Layer 4 of a small transformer language model trained on English Wikipedia (9 layers, counted from 0, width 128).
A neuron adds its activation times its output weights to the MLP's output. To switch it off is to set its activation to zero at one token and run the rest of the model.

Output weights of the MLP neurons that the questions are about. A number n stands for (n - 128) times 0.0019.
n28: 173, 144, 145, 181, 134, 104, 132, 101, 103, 168, 121, 139, 96, 109, 113, 61, 179, 177, 109, 124, 160, 118, 102, 109, 183, 132, 120, 114, 113, 154, 124, 107, 104, 99, 138, 183, 130, 192, 123, 183, 70, 136, 189, 138, 143, 97, 115, 121, 121, 113, 122, 106, 120, 123, 73, 97, 133, 88, 178, 112, 125, 102, 184, 96, 124, 104, 116, 94, 124, 78, 167, 145, 107, 135, 186, 102, 201, 192, 156, 73, 131, 160, 120, 155, 143, 129, 59, 88, 151, 74, 125, 151, 179, 89, 114, 115, 116, 150, 163, 126, 113, 119, 112, 107, 143, 95, 176, 96, 88, 119, 86, 164, 99, 124, 154, 123, 90, 146, 101, 145, 143, 98, 119, 125, 145, 96, 135, 109
n134: 95, 124, 100, 122, 161, 133, 132, 91, 168, 98, 148, 122, 109, 185, 109, 159, 131, 141, 133, 144, 152, 134, 154, 124, 156, 87, 126, 97, 91, 87, 133, 167, 204, 116, 80, 172, 152, 157, 95, 181, 132, 98, 162, 157, 143, 148, 114, 109, 132, 105, 160, 170, 79, 121, 95, 129, 131, 91, 130, 144, 106, 106, 192, 109, 119, 60, 158, 126, 159, 123, 187, 168, 105, 102, 125, 199, 129, 104, 133, 141, 137, 141, 127, 67, 183, 136, 213, 110, 139, 165, 127, 90, 107, 87, 151, 134, 173, 117, 58, 134, 130, 110, 107, 116, 119, 55, 140, 136, 98, 122, 124, 99, 155, 126, 128, 103, 81, 101, 153, 161, 84, 174, 111, 131, 110, 116, 97, 139
n144: 95, 148, 148, 112, 90, 111, 131, 67, 104, 196, 142, 109, 161, 110, 92, 141, 95, 53, 88, 106, 154, 85, 89, 102, 154, 124, 159, 158, 112, 161, 73, 165, 117, 81, 119, 152, 181, 197, 114, 142, 51, 186, 114, 160, 133, 97, 124, 124, 192, 132, 111, 190, 87, 63, 110, 125, 102, 153, 148, 124, 125, 123, 143, 133, 147, 114, 136, 153, 94, 139, 78, 125, 172, 139, 95, 95, 109, 55, 136, 134, 121, 106, 132, 136, 115, 148, 132, 125, 99, 164, 138, 70, 146, 89, 143, 102, 138, 103, 137, 140, 74, 146, 81, 110, 140, 68, 117, 139, 154, 140, 196, 110, 134, 116, 108, 157, 131, 91, 146, 69, 100, 121, 142, 179, 159, 167, 156, 147
n148: 124, 68, 80, 143, 62, 126, 146, 104, 114, 97, 102, 170, 117, 126, 149, 119, 112, 87, 124, 112, 152, 90, 106, 54, 155, 97, 127, 135, 124, 106, 174, 146, 123, 143, 114, 167, 138, 150, 99, 63, 154, 155, 160, 120, 91, 153, 136, 137, 138, 86, 153, 161, 124, 91, 127, 123, 145, 87, 118, 111, 117, 168, 157, 154, 173, 136, 156, 124, 198, 64, 85, 171, 107, 112, 134, 166, 189, 92, 160, 140, 99, 65, 166, 159, 146, 124, 95, 112, 147, 119, 216, 109, 113, 132, 96, 137, 131, 196, 157, 74, 118, 120, 114, 136, 135, 125, 164, 134, 67, 128, 99, 132, 125, 62, 152, 160, 110, 155, 160, 79, 110, 132, 108, 97, 162, 135, 209, 114
n180: 97, 112, 160, 113, 103, 178, 179, 101, 110, 158, 77, 186, 95, 96, 183, 159, 190, 144, 136, 92, 149, 120, 124, 150, 153, 153, 149, 146, 122, 105, 132, 98, 126, 172, 200, 141, 104, 125, 130, 152, 139, 102, 102, 153, 81, 94, 79, 83, 142, 138, 110, 124, 208, 212, 136, 116, 130, 151, 176, 133, 116, 93, 128, 107, 125, 116, 136, 137, 102, 153, 122, 121, 104, 118, 165, 127, 119, 172, 106, 170, 109, 100, 172, 146, 156, 88, 83, 176, 146, 102, 130, 144, 144, 99, 138, 76, 104, 157, 145, 109, 146, 162, 84, 153, 192, 130, 82, 123, 110, 125, 90, 122, 129, 160, 81, 132, 63, 158, 163, 121, 52, 121, 108, 154, 129, 159, 118, 141
n198: 126, 150, 133, 125, 107, 74, 98, 166, 151, 141, 134, 148, 169, 114, 185, 160, 137, 123, 165, 140, 116, 81, 117, 140, 129, 163, 143, 232, 159, 133, 140, 144, 131, 141, 115, 71, 106, 172, 128, 153, 131, 101, 177, 90, 158, 77, 134, 121, 93, 122, 102, 123, 121, 161, 118, 169, 127, 150, 113, 152, 151, 164, 118, 127, 60, 157, 153, 145, 153, 134, 82, 143, 160, 136, 103, 68, 155, 88, 83, 64, 131, 94, 125, 136, 152, 118, 206, 170, 80, 160, 150, 119, 135, 109, 107, 140, 88, 124, 126, 79, 173, 145, 163, 107, 154, 67, 152, 152, 101, 76, 143, 78, 171, 120, 111, 71, 169, 97, 96, 131, 126, 100, 140, 144, 106, 117, 102, 104
n201: 124, 141, 115, 165, 131, 136, 78, 190, 151, 164, 113, 181, 185, 154, 148, 214, 126, 148, 113, 120, 94, 123, 113, 116, 134, 177, 97, 130, 68, 127, 154, 132, 125, 108, 149, 181, 123, 133, 96, 100, 137, 189, 88, 217, 121, 94, 109, 149, 132, 121, 141, 178, 107, 203, 61, 147, 59, 64, 123, 158, 94, 151, 109, 102, 104, 98, 108, 75, 174, 116, 100, 124, 149, 158, 136, 118, 145, 168, 190, 148, 183, 175, 87, 115, 153, 144, 109, 147, 105, 119, 127, 92, 102, 103, 126, 153, 72, 143, 121, 149, 99, 114, 98, 130, 92, 135, 164, 129, 87, 133, 119, 111, 112, 184, 150, 72, 164, 155, 91, 148, 150, 157, 123, 137, 110, 185, 131, 156
n233: 94, 69, 129, 170, 149, 119, 131, 102, 122, 107, 111, 100, 119, 90, 108, 160, 136, 127, 147, 104, 117, 138, 198, 163, 119, 129, 111, 115, 95, 95, 143, 142, 147, 147, 167, 159, 136, 118, 134, 117, 159, 191, 117, 152, 88, 118, 123, 156, 140, 86, 124, 125, 176, 104, 150, 72, 118, 160, 125, 177, 129, 139, 114, 77, 94, 83, 165, 129, 96, 106, 90, 106, 100, 121, 158, 171, 136, 126, 162, 153, 107, 164, 155, 109, 71, 133, 124, 150, 166, 145, 183, 152, 153, 114, 110, 89, 145, 109, 99, 169, 130, 149, 90, 81, 170, 75, 134, 106, 75, 102, 188, 90, 179, 197, 90, 126, 118, 87, 145, 148, 103, 125, 122, 70, 108, 93, 158, 131
n310: 51, 111, 120, 133, 96, 107, 133, 160, 167, 174, 150, 77, 137, 117, 139, 113, 139, 141, 42, 148, 159, 76, 111, 138, 166, 161, 148, 178, 189, 130, 128, 168, 124, 132, 111, 133, 82, 118, 146, 125, 149, 166, 113, 167, 112, 125, 95, 151, 80, 166, 145, 125, 153, 191, 140, 86, 160, 104, 125, 69, 131, 124, 78, 161, 130, 162, 148, 162, 129, 131, 137, 109, 125, 131, 81, 172, 123, 81, 130, 106, 135, 85, 155, 165, 111, 77, 130, 148, 136, 134, 146, 117, 138, 112, 79, 132, 154, 94, 144, 145, 151, 120, 164, 148, 105, 127, 145, 136, 108, 145, 73, 138, 161, 122, 70, 124, 186, 135, 142, 129, 91, 108, 148, 166, 69, 158, 122, 90
n340: 134, 93, 129, 187, 101, 155, 111, 103, 133, 145, 187, 116, 136, 133, 184, 93, 60, 128, 127, 137, 114, 199, 130, 120, 149, 88, 137, 123, 57, 126, 112, 89, 153, 71, 195, 183, 101, 80, 125, 135, 128, 149, 117, 147, 157, 115, 148, 178, 126, 158, 143, 105, 98, 116, 197, 123, 193, 163, 130, 116, 168, 145, 129, 165, 181, 121, 178, 107, 183, 172, 98, 118, 68, 132, 103, 158, 185, 182, 118, 158, 110, 182, 107, 102, 173, 150, 113, 136, 97, 100, 167, 126, 104, 160, 99, 121, 122, 199, 100, 146, 111, 116, 134, 127, 130, 159, 178, 179, 120, 161, 136, 112, 171, 117, 191, 133, 135, 167, 77, 92, 150, 182, 113, 127, 63, 141, 124, 135
n346: 175, 195, 129, 124, 148, 65, 132, 106, 94, 136, 75, 129, 132, 181, 159, 126, 155, 96, 72, 126, 188, 70, 136, 152, 114, 183, 108, 114, 140, 125, 152, 145, 106, 119, 79, 98, 131, 220, 147, 103, 120, 206, 114, 165, 129, 92, 103, 146, 163, 121, 140, 122, 96, 134, 112, 121, 104, 126, 84, 122, 137, 111, 141, 184, 144, 121, 135, 104, 103, 140, 133, 98, 115, 160, 121, 183, 145, 217, 124, 116, 149, 127, 128, 155, 116, 130, 140, 138, 88, 94, 118, 88, 117, 162, 92, 149, 86, 97, 97, 143, 114, 84, 71, 159, 154, 142, 159, 116, 86, 165, 158, 106, 159, 153, 111, 105, 131, 184, 139, 160, 145, 132, 93, 135, 81, 120, 140, 101
n395: 148, 117, 127, 84, 113, 141, 117, 148, 156, 139, 67, 92, 124, 141, 172, 133, 132, 168, 136, 158, 111, 106, 160, 125, 165, 129, 123, 111, 137, 91, 149, 111, 41, 88, 82, 153, 148, 171, 111, 126, 156, 103, 110, 119, 73, 108, 170, 110, 121, 78, 197, 99, 134, 154, 102, 118, 126, 159, 103, 143, 142, 160, 99, 105, 126, 115, 159, 150, 109, 125, 87, 109, 76, 165, 178, 175, 103, 126, 66, 165, 107, 177, 154, 146, 97, 156, 118, 172, 169, 89, 149, 119, 152, 137, 119, 114, 110, 75, 127, 91, 138, 100, 150, 113, 127, 136, 93, 105, 118, 104, 137, 86, 89, 207, 192, 166, 135, 113, 115, 108, 91, 181, 129, 123, 150, 174, 118, 130
n396: 120, 143, 112, 146, 84, 135, 134, 188, 106, 74, 128, 151, 113, 180, 124, 132, 125, 120, 160, 131, 46, 100, 149, 149, 137, 55, 135, 107, 94, 120, 112, 141, 71, 131, 179, 167, 143, 134, 130, 124, 98, 132, 137, 141, 184, 137, 116, 132, 147, 105, 165, 110, 146, 132, 143, 155, 139, 145, 115, 160, 139, 181, 159, 154, 100, 110, 119, 110, 85, 131, 173, 157, 93, 121, 138, 74, 155, 132, 179, 131, 111, 170, 155, 149, 154, 128, 183, 95, 138, 149, 100, 108, 187, 117, 103, 139, 172, 117, 163, 167, 162, 150, 105, 100, 119, 82, 98, 208, 139, 95, 125, 129, 105, 103, 102, 106, 127, 189, 114, 130, 178, 167, 134, 158, 135, 89, 84, 105
n401: 180, 113, 150, 124, 172, 146, 124, 170, 142, 87, 112, 145, 147, 140, 130, 102, 89, 123, 149, 97, 187, 80, 140, 160, 147, 134, 94, 94, 129, 119, 141, 167, 84, 182, 164, 122, 66, 193, 136, 105, 108, 103, 91, 125, 163, 98, 70, 130, 163, 97, 153, 153, 141, 96, 176, 148, 139, 95, 89, 157, 101, 157, 60, 159, 131, 147, 181, 182, 172, 162, 122, 144, 114, 78, 107, 145, 126, 167, 107, 162, 141, 106, 31, 157, 130, 127, 108, 130, 76, 93, 165, 114, 144, 114, 85, 132, 166, 145, 105, 117, 172, 136, 142, 134, 48, 111, 130, 120, 138, 103, 145, 124, 134, 142, 110, 118, 119, 145, 137, 96, 117, 141, 135, 208, 139, 129, 94, 131
n409: 182, 106, 151, 33, 108, 145, 127, 126, 79, 159, 146, 160, 125, 129, 112, 171, 94, 108, 96, 72, 104, 122, 126, 67, 118, 185, 75, 97, 119, 105, 151, 111, 153, 135, 78, 91, 144, 123, 140, 137, 115, 139, 179, 183, 114, 43, 96, 151, 156, 118, 146, 166, 187, 93, 101, 117, 94, 166, 160, 140, 134, 111, 103, 123, 92, 106, 75, 99, 94, 138, 133, 91, 112, 69, 118, 146, 126, 178, 167, 184, 101, 154, 106, 173, 132, 118, 142, 141, 135, 129, 106, 166, 127, 132, 155, 140, 80, 108, 160, 153, 104, 131, 104, 112, 153, 124, 114, 103, 177, 144, 114, 94, 94, 138, 161, 96, 145, 97, 133, 130, 108, 130, 25, 72, 152, 90, 106, 136
n442: 84, 84, 123, 77, 154, 150, 56, 144, 139, 153, 124, 175, 65, 117, 156, 107, 99, 106, 123, 113, 127, 178, 8, 141, 148, 164, 132, 140, 102, 96, 102, 182, 105, 144, 134, 90, 188, 98, 135, 121, 171, 149, 102, 107, 138, 129, 83, 142, 147, 85, 88, 90, 181, 200, 108, 145, 104, 120, 112, 145, 124, 108, 122, 72, 145, 128, 117, 109, 184, 168, 113, 114, 164, 160, 129, 81, 74, 158, 163, 151, 115, 92, 122, 151, 123, 184, 103, 105, 113, 75, 69, 147, 150, 100, 111, 59, 186, 140, 92, 142, 171, 128, 189, 140, 155, 137, 151, 172, 133, 99, 156, 151, 96, 80, 146, 160, 129, 150, 140, 147, 139, 176, 178, 142, 163, 120, 73, 119

Each question names a token from some text and the token that comes next. It shows the activations a of the neurons there, in the order above. A number n stands for (n - 128) times 0.27.

Then comes g, the gradient of the next token's log-probability with respect to the MLP's output, scaled to length 1. A neuron's effect is roughly proportional to its activation times (output weights . g). A number n stands for (n - 128) times 0.0028.

" a", then "r"
a: 128, 128, 128, 128, 128, 128, 128, 128, 128, 128, 128, 128, 128, 128, 133, 128
g: 119, 198, 170, 86, 132, 120, 171, 169, 173, 133, 143, 68, 169, 102, 172, 129, 141, 140, 152, 124, 109, 87, 127, 159, 105, 127, 130, 142, 82, 159, 136, 173, 176, 112, 188, 143, 106, 112, 93, 147, 151, 135, 121, 195, 160, 148, 97, 125, 123, 130, 147, 125, 100, 170, 137, 145, 204, 123, 94, 104, 120, 187, 177, 88, 143, 95, 165, 159, 117, 215, 93, 124, 120, 144, 125, 127, 167, 59, 131, 165, 95, 140, 135, 128, 126, 147, 109, 141, 122, 147, 137, 120, 118, 156, 125, 116, 102, 195, 122, 110, 99, 104, 184, 128, 159, 180, 162, 150, 124, 147, 119, 141, 124, 142, 161, 98, 139, 144, 168, 139, 115, 223, 104, 167, 129, 126, 197, 112
Which neuron, switched off, raises the next token's probability most? n409

"ame", then " h"
a: 128, 141, 128, 128, 128, 128, 128, 128, 128, 128, 128, 128, 135, 128, 128, 128
g: 78, 119, 87, 135, 104, 108, 190, 158, 137, 48, 104, 159, 121, 184, 128, 113, 170, 135, 108, 122, 107, 143, 119, 132, 159, 158, 103, 151, 119, 127, 137, 153, 92, 127, 103, 170, 155, 56, 135, 107, 127, 97, 134, 119, 195, 133, 123, 114, 137, 92, 98, 175, 91, 121, 119, 80, 117, 130, 131, 119, 143, 207, 171, 208, 143, 63, 135, 157, 107, 152, 157, 93, 163, 180, 108, 112, 137, 113, 96, 130, 102, 88, 171, 91, 66, 158, 142, 109, 148, 134, 93, 145, 123, 145, 112, 131, 136, 172, 142, 128, 163, 127, 157, 124, 106, 94, 70, 100, 128, 163, 154, 129, 138, 84, 188, 132, 82, 92, 159, 188, 113, 110, 108, 102, 179, 81, 136, 124
Which neuron, switched off, lowers the next token's probability most? n134

"le", then " a"
a: 128, 128, 128, 128, 128, 173, 128, 128, 128, 128, 128, 128, 128, 128, 131, 128
g: 88, 62, 137, 124, 130, 90, 102, 104, 147, 106, 101, 174, 88, 110, 152, 102, 127, 140, 94, 209, 138, 136, 112, 110, 147, 143, 136, 121, 177, 109, 109, 122, 40, 85, 169, 120, 100, 146, 117, 165, 123, 98, 124, 102, 126, 127, 173, 155, 130, 130, 137, 153, 123, 92, 128, 170, 121, 111, 153, 120, 116, 111, 120, 135, 172, 190, 52, 95, 114, 78, 107, 132, 174, 166, 124, 130, 118, 122, 99, 148, 110, 131, 156, 121, 67, 141, 121, 137, 159, 76, 105, 160, 134, 109, 134, 101, 182, 84, 119, 128, 158, 106, 145, 129, 116, 166, 99, 125, 135, 81, 117, 97, 156, 50, 151, 123, 62, 197, 96, 115, 51, 163, 124, 99, 176, 141, 164, 94
Which neuron, switched off, raises the next token's probability most? n198

"ack", then ","
a: 128, 128, 128, 128, 128, 128, 128, 128, 171, 128, 128, 128, 129, 128, 128, 128
g: 113, 177, 112, 131, 148, 128, 60, 185, 121, 153, 83, 142, 127, 170, 150, 111, 138, 114, 222, 158, 121, 127, 198, 150, 110, 122, 110, 81, 159, 94, 91, 108, 137, 178, 94, 143, 167, 95, 97, 130, 140, 109, 130, 161, 147, 154, 102, 104, 197, 66, 92, 127, 163, 119, 154, 91, 97, 111, 84, 50, 126, 174, 121, 151, 124, 58, 147, 131, 95, 131, 101, 84, 134, 133, 164, 81, 101, 99, 154, 103, 117, 120, 124, 142, 89, 111, 138, 102, 109, 118, 119, 40, 173, 75, 80, 129, 140, 159, 141, 126, 77, 133, 142, 138, 137, 112, 140, 144, 107, 119, 148, 129, 95, 65, 137, 133, 128, 104, 147, 130, 122, 154, 104, 138, 194, 132, 138, 148
Which neuron, switched off, raises the next token's probability most? n310

"ed", then " the"
a: 128, 128, 128, 128, 128, 128, 128, 128, 128, 128, 128, 128, 160, 128, 128, 128
g: 152, 88, 75, 143, 130, 183, 158, 134, 116, 204, 77, 141, 142, 100, 141, 116, 128, 115, 138, 97, 177, 130, 117, 95, 76, 184, 149, 122, 97, 127, 141, 114, 162, 172, 67, 153, 99, 133, 123, 150, 107, 139, 105, 190, 149, 144, 94, 114, 171, 71, 115, 167, 176, 124, 81, 147, 191, 105, 82, 127, 110, 98, 85, 89, 132, 102, 131, 146, 130, 136, 195, 74, 135, 114, 166, 176, 138, 111, 164, 151, 132, 146, 134, 97, 131, 84, 128, 65, 109, 176, 126, 137, 161, 117, 119, 59, 134, 81, 119, 133, 110, 116, 79, 197, 101, 84, 139, 120, 85, 137, 170, 142, 151, 180, 137, 119, 116, 81, 132, 122, 178, 156, 120, 128, 112, 141, 137, 122
Which neuron, switched off, raises the next token's probability most? n396

"l", then "an"
a: 128, 128, 128, 128, 130, 128, 128, 143, 128, 128, 128, 128, 129, 138, 128, 131
g: 127, 135, 139, 132, 136, 124, 110, 145, 56, 144, 167, 135, 97, 104, 158, 116, 186, 129, 179, 125, 139, 84, 185, 92, 134, 133, 132, 117, 121, 98, 116, 178, 149, 75, 133, 100, 111, 125, 122, 41, 142, 126, 59, 112, 115, 154, 64, 100, 133, 89, 139, 147, 126, 121, 85, 181, 126, 90, 111, 85, 112, 135, 116, 101, 114, 111, 159, 140, 158, 145, 125, 88, 191, 149, 139, 141, 164, 56, 134, 148, 128, 104, 78, 108, 136, 98, 93, 79, 102, 101, 145, 77, 118, 126, 127, 101, 137, 98, 140, 82, 173, 72, 73, 141, 79, 129, 137, 114, 129, 89, 156, 155, 129, 187, 109, 153, 124, 157, 122, 132, 233, 134, 161, 136, 108, 125, 86, 145
Which neuron, switched off, raises the next token's probability most? n233

" that", then " in"
a: 128, 128, 128, 128, 128, 172, 128, 128, 128, 128, 128, 129, 135, 128, 128, 128
g: 114, 181, 123, 111, 124, 121, 79, 119, 120, 52, 159, 60, 103, 124, 113, 149, 184, 121, 150, 155, 117, 154, 111, 115, 128, 117, 133, 109, 138, 92, 95, 114, 87, 144, 112, 171, 116, 156, 105, 167, 122, 96, 60, 83, 111, 87, 106, 149, 96, 96, 127, 152, 209, 65, 140, 112, 160, 156, 165, 151, 84, 95, 81, 125, 163, 111, 119, 144, 81, 110, 142, 167, 130, 133, 161, 136, 139, 93, 129, 172, 81, 133, 102, 170, 87, 111, 103, 66, 102, 150, 164, 66, 107, 100, 123, 121, 147, 135, 135, 135, 158, 116, 123, 94, 161, 62, 161, 171, 125, 149, 164, 103, 120, 139, 169, 131, 210, 124, 94, 101, 131, 162, 150, 141, 165, 71, 131, 142
Which neuron, switched off, raises the next token's probability most? n198

"or", then "ate"
a: 128, 167, 128, 128, 128, 128, 128, 128, 128, 128, 128, 128, 128, 128, 128, 128
g: 86, 159, 106, 115, 167, 124, 127, 145, 107, 165, 142, 90, 56, 113, 110, 146, 105, 171, 130, 141, 183, 100, 105, 146, 168, 163, 121, 151, 149, 92, 100, 97, 165, 155, 85, 80, 122, 144, 132, 128, 144, 166, 95, 168, 126, 112, 75, 129, 100, 147, 158, 179, 137, 135, 155, 136, 199, 98, 163, 168, 126, 172, 158, 110, 86, 83, 142, 144, 186, 128, 140, 138, 136, 103, 144, 133, 95, 72, 164, 146, 130, 139, 232, 125, 100, 193, 138, 140, 176, 164, 189, 100, 144, 143, 144, 116, 163, 159, 105, 162, 99, 154, 170, 142, 87, 124, 152, 97, 109, 168, 128, 131, 121, 151, 138, 99, 132, 118, 163, 151, 133, 128, 116, 216, 103, 82, 101, 108
Which neuron, switched off, lowers the next token's probability most? n134

"om", then "in"
a: 128, 128, 173, 128, 131, 128, 128, 128, 128, 128, 128, 128, 128, 128, 128, 128
g: 148, 166, 74, 121, 158, 109, 141, 181, 140, 155, 131, 124, 103, 166, 125, 128, 162, 111, 88, 135, 175, 148, 218, 144, 98, 149, 82, 170, 144, 132, 99, 130, 113, 92, 169, 132, 96, 103, 168, 173, 87, 158, 158, 99, 85, 159, 124, 176, 117, 206, 175, 144, 144, 129, 174, 150, 133, 164, 114, 119, 176, 151, 92, 195, 83, 131, 78, 132, 124, 146, 159, 132, 63, 108, 76, 159, 108, 102, 79, 117, 121, 134, 121, 187, 163, 103, 147, 124, 145, 165, 101, 136, 150, 136, 118, 107, 174, 131, 174, 112, 104, 119, 121, 149, 106, 103, 137, 173, 85, 159, 79, 114, 136, 146, 119, 110, 177, 139, 171, 129, 140, 147, 121, 127, 167, 150, 205, 111
Which neuron, switched off, raises the next token's probability most? n144

"s", then "ly"
a: 128, 128, 128, 128, 128, 128, 128, 128, 128, 137, 128, 128, 141, 128, 129, 128
g: 105, 130, 121, 118, 130, 173, 117, 59, 217, 149, 168, 88, 150, 114, 136, 129, 92, 132, 138, 108, 122, 120, 112, 137, 107, 146, 91, 128, 113, 173, 144, 160, 51, 90, 122, 148, 127, 116, 125, 143, 152, 122, 178, 117, 90, 152, 110, 135, 22, 133, 131, 140, 113, 160, 155, 105, 137, 118, 95, 172, 133, 139, 110, 69, 165, 119, 155, 116, 127, 99, 162, 251, 86, 119, 63, 165, 212, 113, 69, 140, 151, 107, 120, 119, 133, 89, 120, 114, 140, 134, 103, 165, 99, 145, 125, 113, 140, 126, 135, 104, 108, 143, 98, 171, 134, 72, 110, 123, 146, 126, 156, 146, 159, 60, 143, 155, 111, 165, 150, 113, 122, 136, 159, 107, 114, 146, 109, 140
Which neuron, switched off, lowers the next token's probability most? n340

"ight", then " r"
a: 163, 128, 131, 128, 128, 128, 128, 128, 128, 128, 128, 128, 128, 128, 128, 128
g: 117, 123, 99, 153, 136, 111, 173, 121, 102, 149, 102, 139, 73, 64, 103, 146, 94, 136, 133, 95, 145, 97, 64, 124, 137, 128, 165, 104, 108, 161, 105, 165, 123, 152, 126, 143, 175, 120, 145, 112, 123, 126, 93, 195, 78, 107, 136, 90, 138, 126, 142, 109, 164, 160, 144, 115, 105, 140, 165, 161, 123, 90, 175, 171, 133, 171, 148, 179, 79, 46, 130, 99, 107, 164, 102, 125, 105, 194, 131, 109, 157, 117, 143, 153, 132, 117, 88, 115, 77, 118, 163, 198, 134, 59, 93, 123, 100, 115, 90, 105, 80, 159, 154, 135, 192, 189, 114, 133, 139, 101, 129, 122, 150, 182, 113, 107, 58, 153, 114, 156, 148, 129, 174, 127, 93, 96, 79, 131
Which neuron, switched off, lowers the next token's probability most? n28

"x", then "i"
a: 130, 132, 159, 128, 128, 128, 134, 128, 128, 128, 128, 128, 128, 128, 128, 128
g: 85, 110, 156, 152, 138, 127, 142, 133, 125, 77, 154, 92, 136, 151, 71, 138, 163, 137, 106, 124, 152, 130, 115, 138, 112, 187, 179, 169, 167, 138, 118, 147, 144, 49, 77, 112, 109, 125, 144, 200, 140, 150, 101, 156, 149, 145, 64, 144, 98, 186, 182, 101, 157, 142, 172, 144, 173, 134, 106, 130, 103, 88, 128, 128, 128, 161, 201, 102, 177, 136, 149, 117, 134, 122, 121, 168, 137, 87, 133, 175, 170, 190, 165, 115, 94, 136, 157, 163, 173, 183, 150, 138, 118, 134, 138, 116, 167, 115, 117, 159, 119, 143, 92, 125, 83, 110, 75, 137, 149, 113, 128, 155, 117, 159, 88, 114, 177, 164, 161, 162, 83, 154, 116, 220, 148, 138, 136, 111
Which two neurons, each switched off alone, lower its probability most, in order? n144, n134

"ch", then "ol"
a: 128, 128, 128, 128, 128, 139, 131, 128, 128, 128, 128, 128, 128, 128, 128, 128
g: 109, 144, 64, 124, 160, 170, 109, 133, 132, 129, 164, 156, 169, 172, 164, 147, 86, 132, 117, 152, 126, 126, 143, 117, 156, 121, 128, 169, 136, 128, 135, 114, 134, 102, 133, 132, 140, 177, 100, 143, 148, 137, 139, 71, 116, 124, 120, 113, 117, 183, 92, 95, 147, 168, 156, 127, 136, 114, 175, 117, 91, 84, 154, 178, 127, 107, 161, 164, 120, 101, 139, 170, 115, 85, 98, 114, 133, 106, 184, 136, 171, 133, 123, 129, 156, 62, 55, 176, 162, 159, 87, 85, 91, 151, 145, 143, 115, 102, 219, 146, 180, 119, 125, 153, 147, 78, 102, 186, 119, 131, 92, 76, 162, 137, 103, 162, 98, 75, 110, 94, 98, 110, 187, 147, 209, 137, 166, 148
Which neuron, switched off, lowers the next token's probability most? n198

"c", then "ur"
a: 128, 128, 128, 133, 128, 128, 128, 128, 144, 128, 129, 133, 128, 128, 128, 128
g: 149, 143, 134, 133, 142, 65, 149, 149, 109, 91, 141, 143, 106, 118, 121, 120, 95, 162, 110, 138, 136, 144, 112, 152, 102, 114, 111, 113, 143, 165, 111, 99, 137, 55, 185, 103, 135, 132, 177, 109, 104, 103, 120, 159, 151, 112, 136, 120, 62, 98, 142, 92, 113, 144, 111, 143, 130, 93, 185, 129, 155, 131, 126, 140, 244, 172, 179, 173, 95, 114, 129, 124, 102, 109, 103, 105, 107, 90, 174, 88, 127, 105, 39, 145, 132, 96, 156, 71, 152, 95, 89, 142, 116, 146, 124, 115, 73, 126, 136, 155, 130, 153, 174, 166, 143, 151, 105, 120, 89, 92, 79, 117, 143, 67, 129, 110, 195, 94, 73, 127, 164, 94, 101, 132, 170, 112, 127, 182
Which neuron, switched off, raises the next token's probability most? n395

"s", then "ian"
a: 128, 128, 129, 128, 128, 128, 191, 128, 128, 132, 128, 132, 128, 128, 128, 128
g: 102, 120, 91, 116, 142, 109, 95, 177, 109, 70, 127, 119, 90, 68, 160, 143, 122, 114, 102, 143, 201, 150, 186, 69, 83, 166, 88, 160, 133, 107, 116, 110, 155, 144, 113, 165, 106, 123, 132, 148, 109, 140, 139, 194, 109, 185, 150, 144, 141, 181, 131, 175, 163, 97, 121, 164, 110, 106, 94, 167, 130, 111, 121, 141, 93, 167, 144, 93, 155, 124, 126, 165, 153, 90, 197, 159, 164, 99, 65, 151, 120, 167, 167, 143, 103, 106, 121, 132, 85, 93, 118, 105, 57, 155, 159, 146, 117, 118, 99, 183, 51, 144, 145, 91, 142, 138, 147, 90, 115, 99, 124, 94, 132, 174, 106, 137, 134, 117, 103, 95, 103, 152, 95, 147, 138, 103, 114, 195
Which neuron, switched off, lowers the next token's probability most? n201

"im", then "ary"
a: 128, 128, 128, 218, 128, 128, 128, 128, 128, 128, 128, 128, 128, 128, 128, 128
g: 137, 92, 163, 170, 105, 53, 132, 86, 148, 73, 123, 122, 108, 210, 115, 83, 131, 197, 157, 92, 120, 141, 72, 107, 148, 124, 221, 100, 119, 111, 157, 128, 102, 144, 147, 118, 88, 133, 110, 137, 162, 167, 73, 139, 150, 143, 87, 83, 135, 171, 76, 165, 104, 134, 142, 145, 145, 154, 135, 163, 141, 122, 81, 142, 81, 136, 139, 103, 115, 103, 94, 139, 130, 133, 112, 109, 103, 100, 110, 123, 164, 93, 156, 149, 131, 170, 108, 130, 129, 113, 103, 130, 121, 145, 163, 156, 101, 152, 100, 178, 78, 197, 108, 78, 91, 87, 150, 108, 138, 98, 129, 140, 110, 94, 140, 147, 159, 152, 214, 77, 149, 132, 113, 128, 155, 75, 108, 100
Which neuron, switched off, lowers the next token's probability most? n148

" a", then "p"
a: 128, 128, 128, 128, 128, 128, 128, 128, 128, 128, 128, 130, 128, 128, 142, 128
g: 108, 93, 114, 100, 140, 143, 151, 136, 65, 152, 93, 116, 143, 129, 148, 156, 99, 122, 84, 131, 101, 122, 98, 108, 133, 122, 43, 154, 169, 73, 115, 80, 133, 134, 63, 161, 137, 156, 119, 98, 131, 89, 121, 67, 136, 140, 158, 161, 112, 133, 141, 80, 157, 107, 169, 148, 116, 98, 101, 144, 207, 89, 129, 166, 151, 140, 153, 75, 117, 151, 163, 147, 135, 76, 103, 165, 132, 124, 104, 87, 139, 141, 110, 101, 112, 57, 153, 136, 100, 182, 111, 122, 66, 109, 80, 142, 77, 111, 94, 103, 128, 187, 117, 102, 100, 107, 148, 126, 98, 167, 154, 173, 155, 119, 118, 128, 157, 87, 113, 155, 123, 180, 138, 115, 171, 218, 130, 137
Which neuron, switched off, lowers the next token's probability most? n409

"un", then "ic"
a: 129, 128, 128, 131, 128, 128, 128, 173, 128, 128, 186, 128, 128, 128, 128, 128
g: 94, 147, 157, 110, 149, 152, 154, 145, 142, 110, 117, 103, 132, 113, 136, 126, 46, 177, 159, 147, 191, 108, 118, 181, 178, 160, 156, 145, 110, 97, 112, 173, 126, 106, 142, 79, 176, 85, 124, 148, 139, 151, 178, 159, 98, 134, 140, 125, 128, 74, 184, 171, 124, 121, 99, 146, 138, 183, 82, 111, 117, 162, 114, 147, 158, 85, 119, 88, 171, 130, 128, 102, 134, 102, 218, 90, 126, 163, 84, 176, 175, 112, 136, 88, 152, 84, 119, 114, 133, 126, 113, 127, 138, 129, 173, 80, 142, 83, 89, 165, 113, 131, 92, 91, 141, 124, 98, 174, 143, 128, 128, 98, 124, 157, 100, 190, 179, 112, 129, 166, 174, 126, 96, 182, 160, 115, 176, 134
Which neuron, switched off, lowers the next token's probability most? n233